Layer 14 of a small transformer language model trained on English Wikipedia (17 layers, counted from 0, width 64). Numbers have three digits each and are written without spaces.
In attention head 1, each number of a token's query is one row of weights dot the token's vector x plus its bias. The head spreads its attention over the tokens so far by the softmax of query dot key.

Query weights of the head. A number n stands for (n - 500) times 0.0011.
q0 (bias 0.266): 421489634563371283568678445391477498510569564505519494539719450461404560435354356589637478526440308645299472551457542364596340449375539666412564524415558470415376784586660536626449633660555464
q1 (bias 0.109): 430449569575458620452530560591471398489551602452455404572429291505659628605425442580537506248483551672524435630475439448471366491403465489447523513423623375705624435550660544418566593470467477
q2 (bias -0.361): 485693351393592528378564497561521471596329410496650550486435701571480596357607608545516462549714625404611508405631564585468493513613487438523410387421417534467576239345331502432411385358535573
q3 (bias -0.046): 478374418385549676599509534301374571550324480531520469424419593610540491511406516441492574611428567451591527481368356557522532530559581450490399495533395582411408462396496462539492467593592483
q4 (bias -0.445): 347602352543596394643579477524394459428502505462623609513577663640416594390364537582692490461762607611479472525738551559397702331631511314503444410420555524562594450436430503638251471557463598
q5 (bias -0.243): 633412582488434382554601581314549499406477612523377516551499539370527422552515459615636265497471639630723425681583380444470504330372572434426390516517755444562438544413510426578510356418529529
q6 (bias 0.288): 432391637493437432441433410525441401516565608430454504504598382489416505455474435442656464420414350511275474517402701427585442425484417451430593492519492415506518777552566561507539523551477501
q7 (bias -0.291): 394621571615499283349579217598569350526553474462452647530487490450364632217426416625497178403699595583500196723710585568684518296328487464505378419447575318407649518728449656420399398488684691
q8 (bias -0.092): 394589345457617549552558666282590553424539479540459608378554614489585476652442550528481559526612437522693371476608459516642538582538506543551390554600625556612536496335536429393396395318647362
q9 (bias 0.454): 564393685538376607504347401851398462549563460483620295690564427475482574620629450442590507517413482369238646430438521465382226569600271543376820555386430432453474482548568446417439497715427414
q10 (bias 0.245): 538416463446387572567596435709589553432467347551533445570566454366590495517501510511575419653555614556461679433554464480409399749517316514450627627427472451512639476386576426336581563585409385
q11 (bias 0.465): 675446603342369426431531494736638524640380368529502386465385492433589391455580476396292337424282599489294716525368446382503396625583467541272515375397405452526580201427404301559645434586365480
q12 (bias 0.382): 602577660527359371800420666829297419487380487634501115722690518553590699538733354094301654370400495528596697214379438427551165533723500616373567350322518412767567037352458416514368338679495493
q13 (bias 0.006): 453274808531311626503422468326374514567594687387348373530465245516425577373497337500722628592188429437482399786374535509361698414258541338417734532613369615449492735526595683409614540568458432
q14 (bias -0.449): 413490387544779517498439533324870654256564404493300591359484492642690373589487619596444497496585609486599424567669343518425488705541503538809547695331633526649608842467442699374510551477559463
q15 (bias -0.195): 454524511521380433589649430373588361416468574619325619545603438539552598456406463388562573563511478462837458514536384498553731629556457498430385376456603688694692422427527336517598551311587161
q16 (bias -0.425): 530717250467532568540639634394512487500483583661447712428489601442457753468595595465534578524501556524743302490624493634465526396434657424625518318466372571418654521340505504369334500457556721
q17 (bias 0.123): 601489403532647025586622339510513398359491526306445636530598456433616601357307443466412423347616470488522422583550497286546345564401447423434353477362548308650485387481456758572813441622534669
q18 (bias -0.289): 523512573378504881608474644393521591406695495230441560453535516799496507331526592476513346632367292116622425652627661510679514355358499240665390495379614302220451621536443285611599619501552606
q19 (bias 0.254): 324484478467741533528198650356520500552488591622484360580528598445235472615555476359536450561347444470342320407595475360451351519735637615600289683425389626448567409487466444526452317285484440
q20 (bias -0.119): 613607637498578390591422635219312709520575350453287624389238401575482398411406648530409460546196540557490542518542258706868533523325461376431715513582290325658303554653790413409375564765446589
q21 (bias 0.241): 538447322488472503588512555875479539420674408343495366520604431273642633541305542367277721503726525386481594167529775467470314791715411526489197488629576346764486199265749523497573414505603186
q22 (bias -0.180): 580530490417477439392347517495445519758387465437317640345432351504079527907696338274503481680526528638448488453345664388625598491604468368488612379567426360594632598532344845116572467393326607
q23 (bias 0.021): 548488520631563566458541471347368423768283314572516445372568653426652598489570382347387493694487378421561534636460602599428491416292443509666368645682596707679600622680735530333400550349587697
q24 (bias -0.022): 489552573689234320474529647192473457576578416516604482544685321507434546339394423533463299517543597548562736620564382600503431393687347487413303495489526339339431596486701351441441817538448445
q25 (bias 0.095): 646412509529544563550476616614646547196577360719367296560431341280519459628528383303578580536591543465515248473602496563386626532523500588667418296616600408353569382499519678626412394509648508
q26 (bias 0.046): 350604412516371562731672432685513681479534310548574201343566610534784713631395494695518467137680653608449423640429557429735493507510415419304482676482507316472643364553509511314333447508378415
q27 (bias 0.071): 773630652583666375553437370610596360685464525576314426587552563713343533782598545391526175370551986273439610557670637477645514491553401192500467457463514542568361518671448681502661631785729598
q28 (bias 0.020): 572589415575551379492352312807481414465607388598438610569573494368423472308685736362505377639406320590562443273431213277701490598592384550590446297449545387330637343709464383557543426449448570
q29 (bias -0.043): 480332477351339378470448434456502352294525399612311530366572525374374447528487744653599534471467196598647481648552411428592516481192513384489446574654394371594362472457728647292431514476544589
q30 (bias 0.053): 516457466645316209601543480539469592502424365624474454668548696414388286345420549541576463722415554533601601340627414466254455633584671372374567454500475543498654299503486440518625462408646548
q31 (bias -0.095): 622439629609435504557521528496534537572421765535341471585358375510438439733638468609419550270556491675448397831649458506509664589122688515540540727587369330510631540373616506396453575735390727

Each question shows a short text with each token's key, already scaled and adjusted for position as the last token sees it. A number n stands for (n - 500) times 0.0023.

Then comes the last token's vector x. A number n stands for (n - 500) times 0.0092.

0 "0": 501493470533471464414401677534695572701492102598270728532755586535550559424467503565686493503424
1 ",": 493483478521478512445435698576708630716464085557260750470739567550518604424468537576692488512434
2 " feat": 539457454600525641560460604534561569539620262580422813563654594373534522420428530647668496518519
3 "uring": 501481487529456497496442638592595633631527153498340731497710579467550530407441527588708515469480
4 " three": 505498455501413529558407584669554606659462123523393764545741609441568539391522472609663553502502
x: 507499413489623491483491538566436366563350501369686389488516480472436387563390468532518374508460449391459519407306616300602766354555467489572574539499440404696270082506609506623635486501517494
To which token does the last token give the most attention? 1 ","

0 "ch": 411439492579528542501426631481668498670641222633330762595649587486552570421456506549632492483446
1 " of": 487471485527465520480452672554634638647525126545304692510718580468529589456454537580660521483476
2 " North": 523404352585307602606547514576434537550559239530543751644591616321539615415459464486527549353619
3 " R": 729403339528353578675527523588537533390605252489539748624569620326538645518366560569584518363540
4 "h": 580656387326346518601518552433555445473678292497466718681586465387577477543432563423616522485605
x: 222292645548486527428491630528448271629522363432386666433465604372612443618423386533442346450577520403287470569300543365543473557322468521502508623400533645503331384561655612526503344436594421
To which token does the last token give the most attention? 3 " R"

0 " the": 482484490536476539479459661554627637665513135525295673456683554502536585410499576573666542497435
1 " second": 429409498605509554532459669566479614635547219515428747628709630373501524457450708636517463462503
2 " h": 550414424537418544561465565561642527714581183562488754573623636447594715527527561527587439533514
3 "al": 675538362446375565682450472531652480531587244484523881661707452355571550430564457461598553487538
4 "f": 556630363449406549567473593582514591458585301547518850646651637422505546623534611510635533431515
x: 288540556560437500553500606553498442552482380394579567550508365435523349647536417542420286547441539270263526376311562216425490482538515575380384435634412272548362345417539667671552403514579461
Which token does the last token look at most, and with what share of its attention? 0 " the", with about 80%

0 " h": 418468506558513580503458621487665526703617190559354755541705546506585646460459534579675517506486
1 "it": 464400463663472605601384571544567562501593368546436887680681556385496584485415608521640511467472
2 " the": 520489461509443534511482639582580653634532158498314663473671552477544586409504578579675538491442
3 " to": 540460410531354514612480608552526558574600276476452658566710652393631562436470508495741546452495
4 "p": 576545391458365628594440560588552576475575204536439857589611534396502560513521536570622408349603
x: 491572510452490558535307539548430439559537477362451433642544340448585277497500565572482258492597377479312469387221411356533584493444462481429566503511564272591241342288692605664494448557488455
Which two tokens does the last token look at most, in order? 2 " the", 4 "p"

0 " game": 430494533553526540480449634509645527636578172584370823543651599531534556408479525584656499459449
1 " was": 505494501511467509470454627541619599687566188539331720437694567519585571395432533614740528508396
2 " against": 505485480535468503472446673582620639673508112520312700504727589487524586431468549574657533475479
3 " re": 531437373462406442527254557635579570625539231680364711578713604453502463446518493563692504457494
4 "ign": 489652409486472674626464575623670602691547168715437843542688588362605537385465572553483352447477
x: 446423438459508433336590490582419580482516415516510430506599490424452458514459548392459232382280385418346591309436464485765561374492586606301576597632538418634376474336536240671591558512304420
Which two tokens does the last token look at most, in order? 3 " re", 2 " against"

0 " d": 406487496568527548497412674535677573597577174554331688569699556433547584422461548645691473497527
1 "ou": 468345428667528567498432597536663631589593297593397832602731605301532544423441586529687461526580
2 "b": 496378384640406611514443623607667553582545371604319814667732551426560601435540511463701441495502
3 "le": 518480390525377542542454512498579562476644353475414740584740569435522566497496544545700476468526
4 " over": 536505416492442470549431611556651584611619224514347713626726587481489563485493551562744521433475
x: 459548436457562581385545514635447450535539457460560467458535390338428307668322363447580335529532427340490449516374514369703723363540402662588462492585452428617360161473660555667527379470564350
Which token does the last token look at most, and with what share of its attention? 4 " over", with about 50%

0 " years": 500482487506490525472453594511627559621571174578381766498672598527520559406469525638687485489438
1 ".": 512480485517466485422445705578724633747407064557257747441727542570527606408547594582684542523473
2 " The": 523499452509449517489489637617618636696503160484291694403678511523523568380534629614691549519436
3 " b": 620545380525395634563507624586605578769610260564351777552656495443504720478528634583587473588457
4 "and": 495547466532434536530402596538602499592562260507403792512571563560571500404582614593571412373456
x: 305537572388626400575362590579367448443500504503482591607467472396465501524251502463504287608408493527411688289410372199477434444394639381411476404469413407545326210593479433518406476563605468
To which token does the last token give the most attention? 1 "."

0 " B": 406492518570499563486452683541655574712531163588305745513708542491546642389456526580676503540442
1 "ill": 481403477633515605600397545619455589525650341621514849572544609425493576426431484643559412466454
2 "b": 587392445604478585526464659557651511621626308574357827625731619422664673483489433590661509577467
3 "oard": 635492359507432571634448517616593492636574233586481866543590593367611490549414523566547455462512
4 " H": 581635365446418491579483577605649574690555205607393792576617615447573704476489536515535459579484
x: 456412496543493394426526504492462524650607448326537427494345387388484406764292342526622370503288463387333464540364423549767520464505389669443678359530457583670335355514673479535457525524591422
To which token does the last token give the most attention? 4 " H"

0 "ed": 483497516524479503453415629513643571629585173543321706521717590506587574429478551589693522477448
1 " to": 473493493526451507484439659548619601656508137543321674502734595479547563421458525555716539475450
2 " show": 506478472604482583537462619541662570586609206530411803545675629462571559424538563609678559427553
3 " some": 514500441523424545527434605619561611638559215507354718518690531474515551389496532619713555494484
4 " sign": 489585463466495630632443545618698567664629181691354844602578507476545569404469558616616412420350
x: 309471456516586522327465430634464457557586562409503514380502406321531436598489412498628311493463428435455645372513405407760607250435488585390638506630490389659203318372562412640516413491463385
Which two tokens does the last token look at most, in order? 1 " to", 3 " some"

0 " N": 425478505574519561466451689549660603661520143609322730523722522423527628413409498577677510504443
1 "e": 425415419628487570547357564529688502575610240565331778579758528356686625438412504457701499532497
2 "uro": 569472399570410652531418555592595556736554314607423780580663434444609535363574553399703544356561
3 "p": 669491375540424600661415656564723546473615270593391778697702591340585672534479563517664471391506
4 "ath": 508621401434374525652534548357747484507684312614358769735630513459614557407523564434580472493530
x: 466345636500375551292564516627485317368602345523353569509341520287418355561316331209445371414507421459469449473503370368622417441518439627294559523433579540604338405423578427606539430419468452
To which token does the last token give the most attention? 2 "uro"

0 " of": 475496503531471520458433675545649631657499115567305702499730581472528577449465533580657528488476
1 " F": 467325426601472641602502695601610579546565297634527837565572614369462691491479673594546531562634
2 "re": 641326298648313639655475466685543557461438415660616853553586595260514593420543506494574600506528
3 "ib": 737469313554372638679513615647632603612557486650444913522690685457670630384536631439510471473590
4 "urg": 530621439448388578628504500644546497635594331656516802526569606446476642482444542478552443491477
x: 631468587543502257471398425762504474429387474485643445435556532535424387686383441389524454555260535510360719491544578435719324551553457419330393473666654475532559272339513375434519446487424415
Which token does the last token look at most, and with what share of its attention? 0 " of", with about 100%

0 "===\n": 508481503520492514391448733596767644791375052574251771403734519600520603420562602580715513552408
1 "-": 515512509501472461393405710600734676778396062573230723423782558587508605431524571571680494535445
2 " B": 534379414612371623549553629707555597734468301529416790525670530434543763403525594565618470596493
3 "ay": 614404365649398575528450553675620618673467336517423920493644517481442611444542670530432389476502
4 "er": 511580367461413579668506469673560547544534414557549865506630537576547696505571606630617400467557
x: 439585630345546447562390511782417568500434468369551393554664456461483388560601583566552392575344524357399763715438332468619366585810417501364354452566414440544459359522618568463392559525507463
To which token does the last token give the most attention? 1 "-"

0 "form": 419488515551541523450440640537639532659565162636333772535642588482527550417431552598647491487457
1 "ed": 493482493528471497465430636524614581641580166524310703535714572501592575439464566595690520481447
2 " in": 520472449518438487476406668583633649652507122578298721537744586453534580468455515575658501470456
3 " ": 613491345537423653612449602608615593690498176562399901566774517420537628500384569506594544555578
4 "201": 539597381403483568643417506618757480665662182579400914595641627572611543515458553593630466607466
x: 309364605465614437520364493390574343719376554255553531595560441420489427561456398557545312408445215455549585615427469555621572442550369731456567384520602409613385264440563391559582460563408408
Which token does the last token look at most, and with what share of its attention? 3 " ", with about 50%

0 " |": 521497503510475484374424727580725642783395068573237726434737546574512583415504553567691469526408
1 " ": 467449463610523562487400703714778522837351100556359894520766551453529642457398531532612456609503
2 "10": 504470409497507413529368622709741567777407136603433877646722627504563541497574449605610482648470
3 " February": 464489470484441516558374521615633488727500187556411901519658525557479522395469445575616331484370
4 " ": 543617342430394585590541565661592607679459259518482922487750520471545650498395593495605512540527
x: 438434586422504383520602400415535471620473448387500350526544446379492393748471493631501316390349402347558584549318560501539679525618449732400525428492585594705365489517541601665539241573742419
Which token does the last token look at most, and with what share of its attention? 0 " |", with about 60%

0 "a": 444499498546510544433454688489674563676533145593268747529743552505508604427462541547668500484465
1 " Cal": 508375386607398588653503545579636543542581296545486826610635454377407660331498585570666532558514
2 "v": 635305296596422597660408536499529446356698390622507832608572692239635587494366568548598692519659
3 "o": 646518385426373635548419566554600474458602280587460846625741535284573626391384537468683521430646
4 " |": 488502484486487483450378687675689685802438063533223719430724529560505594409486556557676469535422
x: 466430411542586449456490552598378459554472458492553467476518513406336311673355449595681390513469463371528514488442492458640943482454451531561546441553513591585331109524667448594550505520560411
Which token does the last token look at most, and with what share of its attention? 4 " |", with about 80%

0 "a": 444499498546510544433454688489674563676533145593268747529743552505508604427462541547668500484465
1 " |\n": 504463478546501525424387764614756629801399073580302819464780532541594588426519603517692456535412
2 "|": 504509481514483471419377682646728693808391059563217720406755529602506608429513577549663483549416
3 " ": 563474397551481583540341633741754582849371101523357867522836516505569655479416535443616507631503
4 "3": 553564410441537531587320622702694701652406168535412851662843468505483634567484525586506448648566
x: 470379613430519479653498667380585542762272489418570492533496368349629369550546320556556464369545355278439495528413553332585581558654551512623582518572349494616342383689693575537564567622402439
Which token does the last token look at most, and with what share of its attention? 2 "|", with about 40%

0 "y": 436508541557502544454433675506686572622527177570309770536752556506512589399481521555683504467470
1 ".\n\n": 515483485515482513419435704599721647752417061558257743417711533567539580416544581597697528533437
2 "==": 555421413584425556502392695813570704902244159675304844392702508584642576386553583474540457511501
3 "P": 640499410507483495521391731672737625703479203583321847506681499490491677465487603553567431492466
4 "ublic": 484645446397477568567431571664550585627558138694401763610591570321527507440426500595576489501452
x: 481399450619524540419406492571433572609519551421666548425484568367390373501460410531561404450410534388292558362441592348712727278510507564446595512685575462587299150427629373558484505418467366
To which token does the last token give the most attention? 1 ".\n\n"

0 "od": 414472495534549521491447625495650498628618206623360729552668557447491549393414539616683489504462
1 "ern": 494427472534496526475444622533629571633603146587324739580677602458532543415431498607636539485476
2 " R": 580303382556420600632486570572542540478601221535473740609585563320516634487345533578631491473524
3 "ock": 674427332589386551555387528583611513483581280640410836719616683317582498415412529560512534343547
4 " ch": 535592413400478557589446629499670498684693166573360716612649595431550602494462591516667501462523
x: 425405499438678482375467543607448411527652440437519554357498464365486281670338386508622316574460506359433505509330550417843595424454386669499548427503510659670362309419626474588428461422525367
Which token does the last token look at most, and with what share of its attention? 1 "ern", with about 40%

0 " House": 418514517586486581514489626521598496683541165623372816589643536501500573442378552564700501409435
1 ",": 493490485517467507433439710565690635721455083562251732468733559554510607420474560576682503500433
2 " M": 567354343600370569515490602613611496643495217565364834553641464430464697420414609524560475486518
3 "ember": 635561329477473572651455516602629582559553180635557915510614526441556513471388653582555397517497
4 " of": 625584446449482382588432551695645543655509150498470800578718680429677565464355522485556484479500
x: 298524578486622357516583461498457513695512436520439222478626544448323419571456497593442479479348392390422561521311695448672689469549384634454608498651541440351454312652631361644581469611428361
To which token does the last token give the most attention? 1 ","

0 "n": 399477519559550568498433609483625533588606187604333723610659557409539572410392482581654491465478
1 " V": 448329415597498571595494672480671529544674222629358790607690552387590665439377568607676524524524
2 "ara": 556328359586472665526451592528527504637576270629368844583702491362453544359352535479641543555510
3 " |": 498509477502485489429381697654696667798437072546227729431729536557516589407484549565677471534424
4 " Sp": 606558332428390607567430677624722589692591234590307879520740524463349655511451579570596482497514
x: 400520520480547387432452438614483388545384567434521571472490359362644289639358515515553370402477418314592596562346474422796613466375443606663663547569572640682463304638649572494534511685391611
Which token does the last token look at most, and with what share of its attention? 4 " Sp", with about 60%

0 "om": 402465519596516545451402620526660534629563206638329788543696558494547549398416511553666518471454
1 "p": 460392458578527515525390650533694554550626263596330809605696563495562592449457529580662493466461
2 "i": 604336403543477597551422644506590570577567207666323786619717555418552566410367487512633495499498
3 "é": 568544412457486499497410637537679577600624219609320764529737569476540550384488579555721496494496
4 " |\n": 503552462468488515496378716663737666790470110559305787469767542541568580429495628508703443541404
x: 430440373566641453505532482556510427510474399460490508519478538462316373672457418473683297544383322313497515436413498443799687509454485565551590388572497634676383202503604395639559451520589274
To which token does the last token give the most attention? 4 " |\n"

0 "us": 447501504551516553466440680505666561646562201608284769546728559490524583432443523559713487481465
1 " in": 489468469535440515466431669560637630651516128569304713532731576457534575459445521579677507465455
2 " ": 560401389611481670613444611591610576674495180567409881562768520414542618493378576526603554567582
3 "200": 560544374443537489618392511588745482602654178522424859615721596575655508533514611652659493596493
4 "5": 537538457452454487589446622530623533552644206554422856551722597557554562384462604592720553484466
x: 340511463516541342536439413513468399596412483538604413469573437314541442655438500379580364470455382467570531455407571300624558437662489660506517295589527494561396027531604456694529468444549355
To which token does the last token give the most attention? 1 " in"

0 "ing": 471506531543480518445417636529646582635572191548304730533697595514567575436483536591672512471457
1 " the": 507478471525465529493468651569612644657526147510294670459676551504537576405498579584669542495440
2 " d": 600369397567444594647397648624628589461576271506425678662633618396553645471521642670599452456649
3 "ou": 645553297516491583537415567573620687543586360562420818622681615329502539451433645532664428569609
4 "b": 596542317473345573545437572673619594561473436613319769706669552438544569456565552413660399456530
x: 618356515580522400429550550742621366550416451631491581409486407583633421433495425483548279589519399460370331438470393349459497329462489518446514599504368245530386476439646346754629396659406309
Which token does the last token look at most, and with what share of its attention? 4 "b", with about 40%

0 " rele": 387482491636501514461374648551737572757486192581316856520814460504609573337470583475648446506400
1 "ase": 478458503546483548464434634545638571657538191555347820539705523501582540395470526543705505492408
2 ".": 516505483513475482422431705597723650765409068544242753436731521586520612404542607572689529518462
3 " A": 554460403520384509539459647678602599680449259456390802430703500437538582402487547498694501551479
4 " follow": 541550407498416550596375595662586604632423152579432844616653556354565522454507566580684468470469
x: 545382372513693470314442519495527464574446450496536485588515404401462438607466523504642347628406529484361458203373469261745596328486555494469616560623425417636330296494661510611630419559425339
Which token does the last token look at most, and with what share of its attention? 2 ".", with about 60%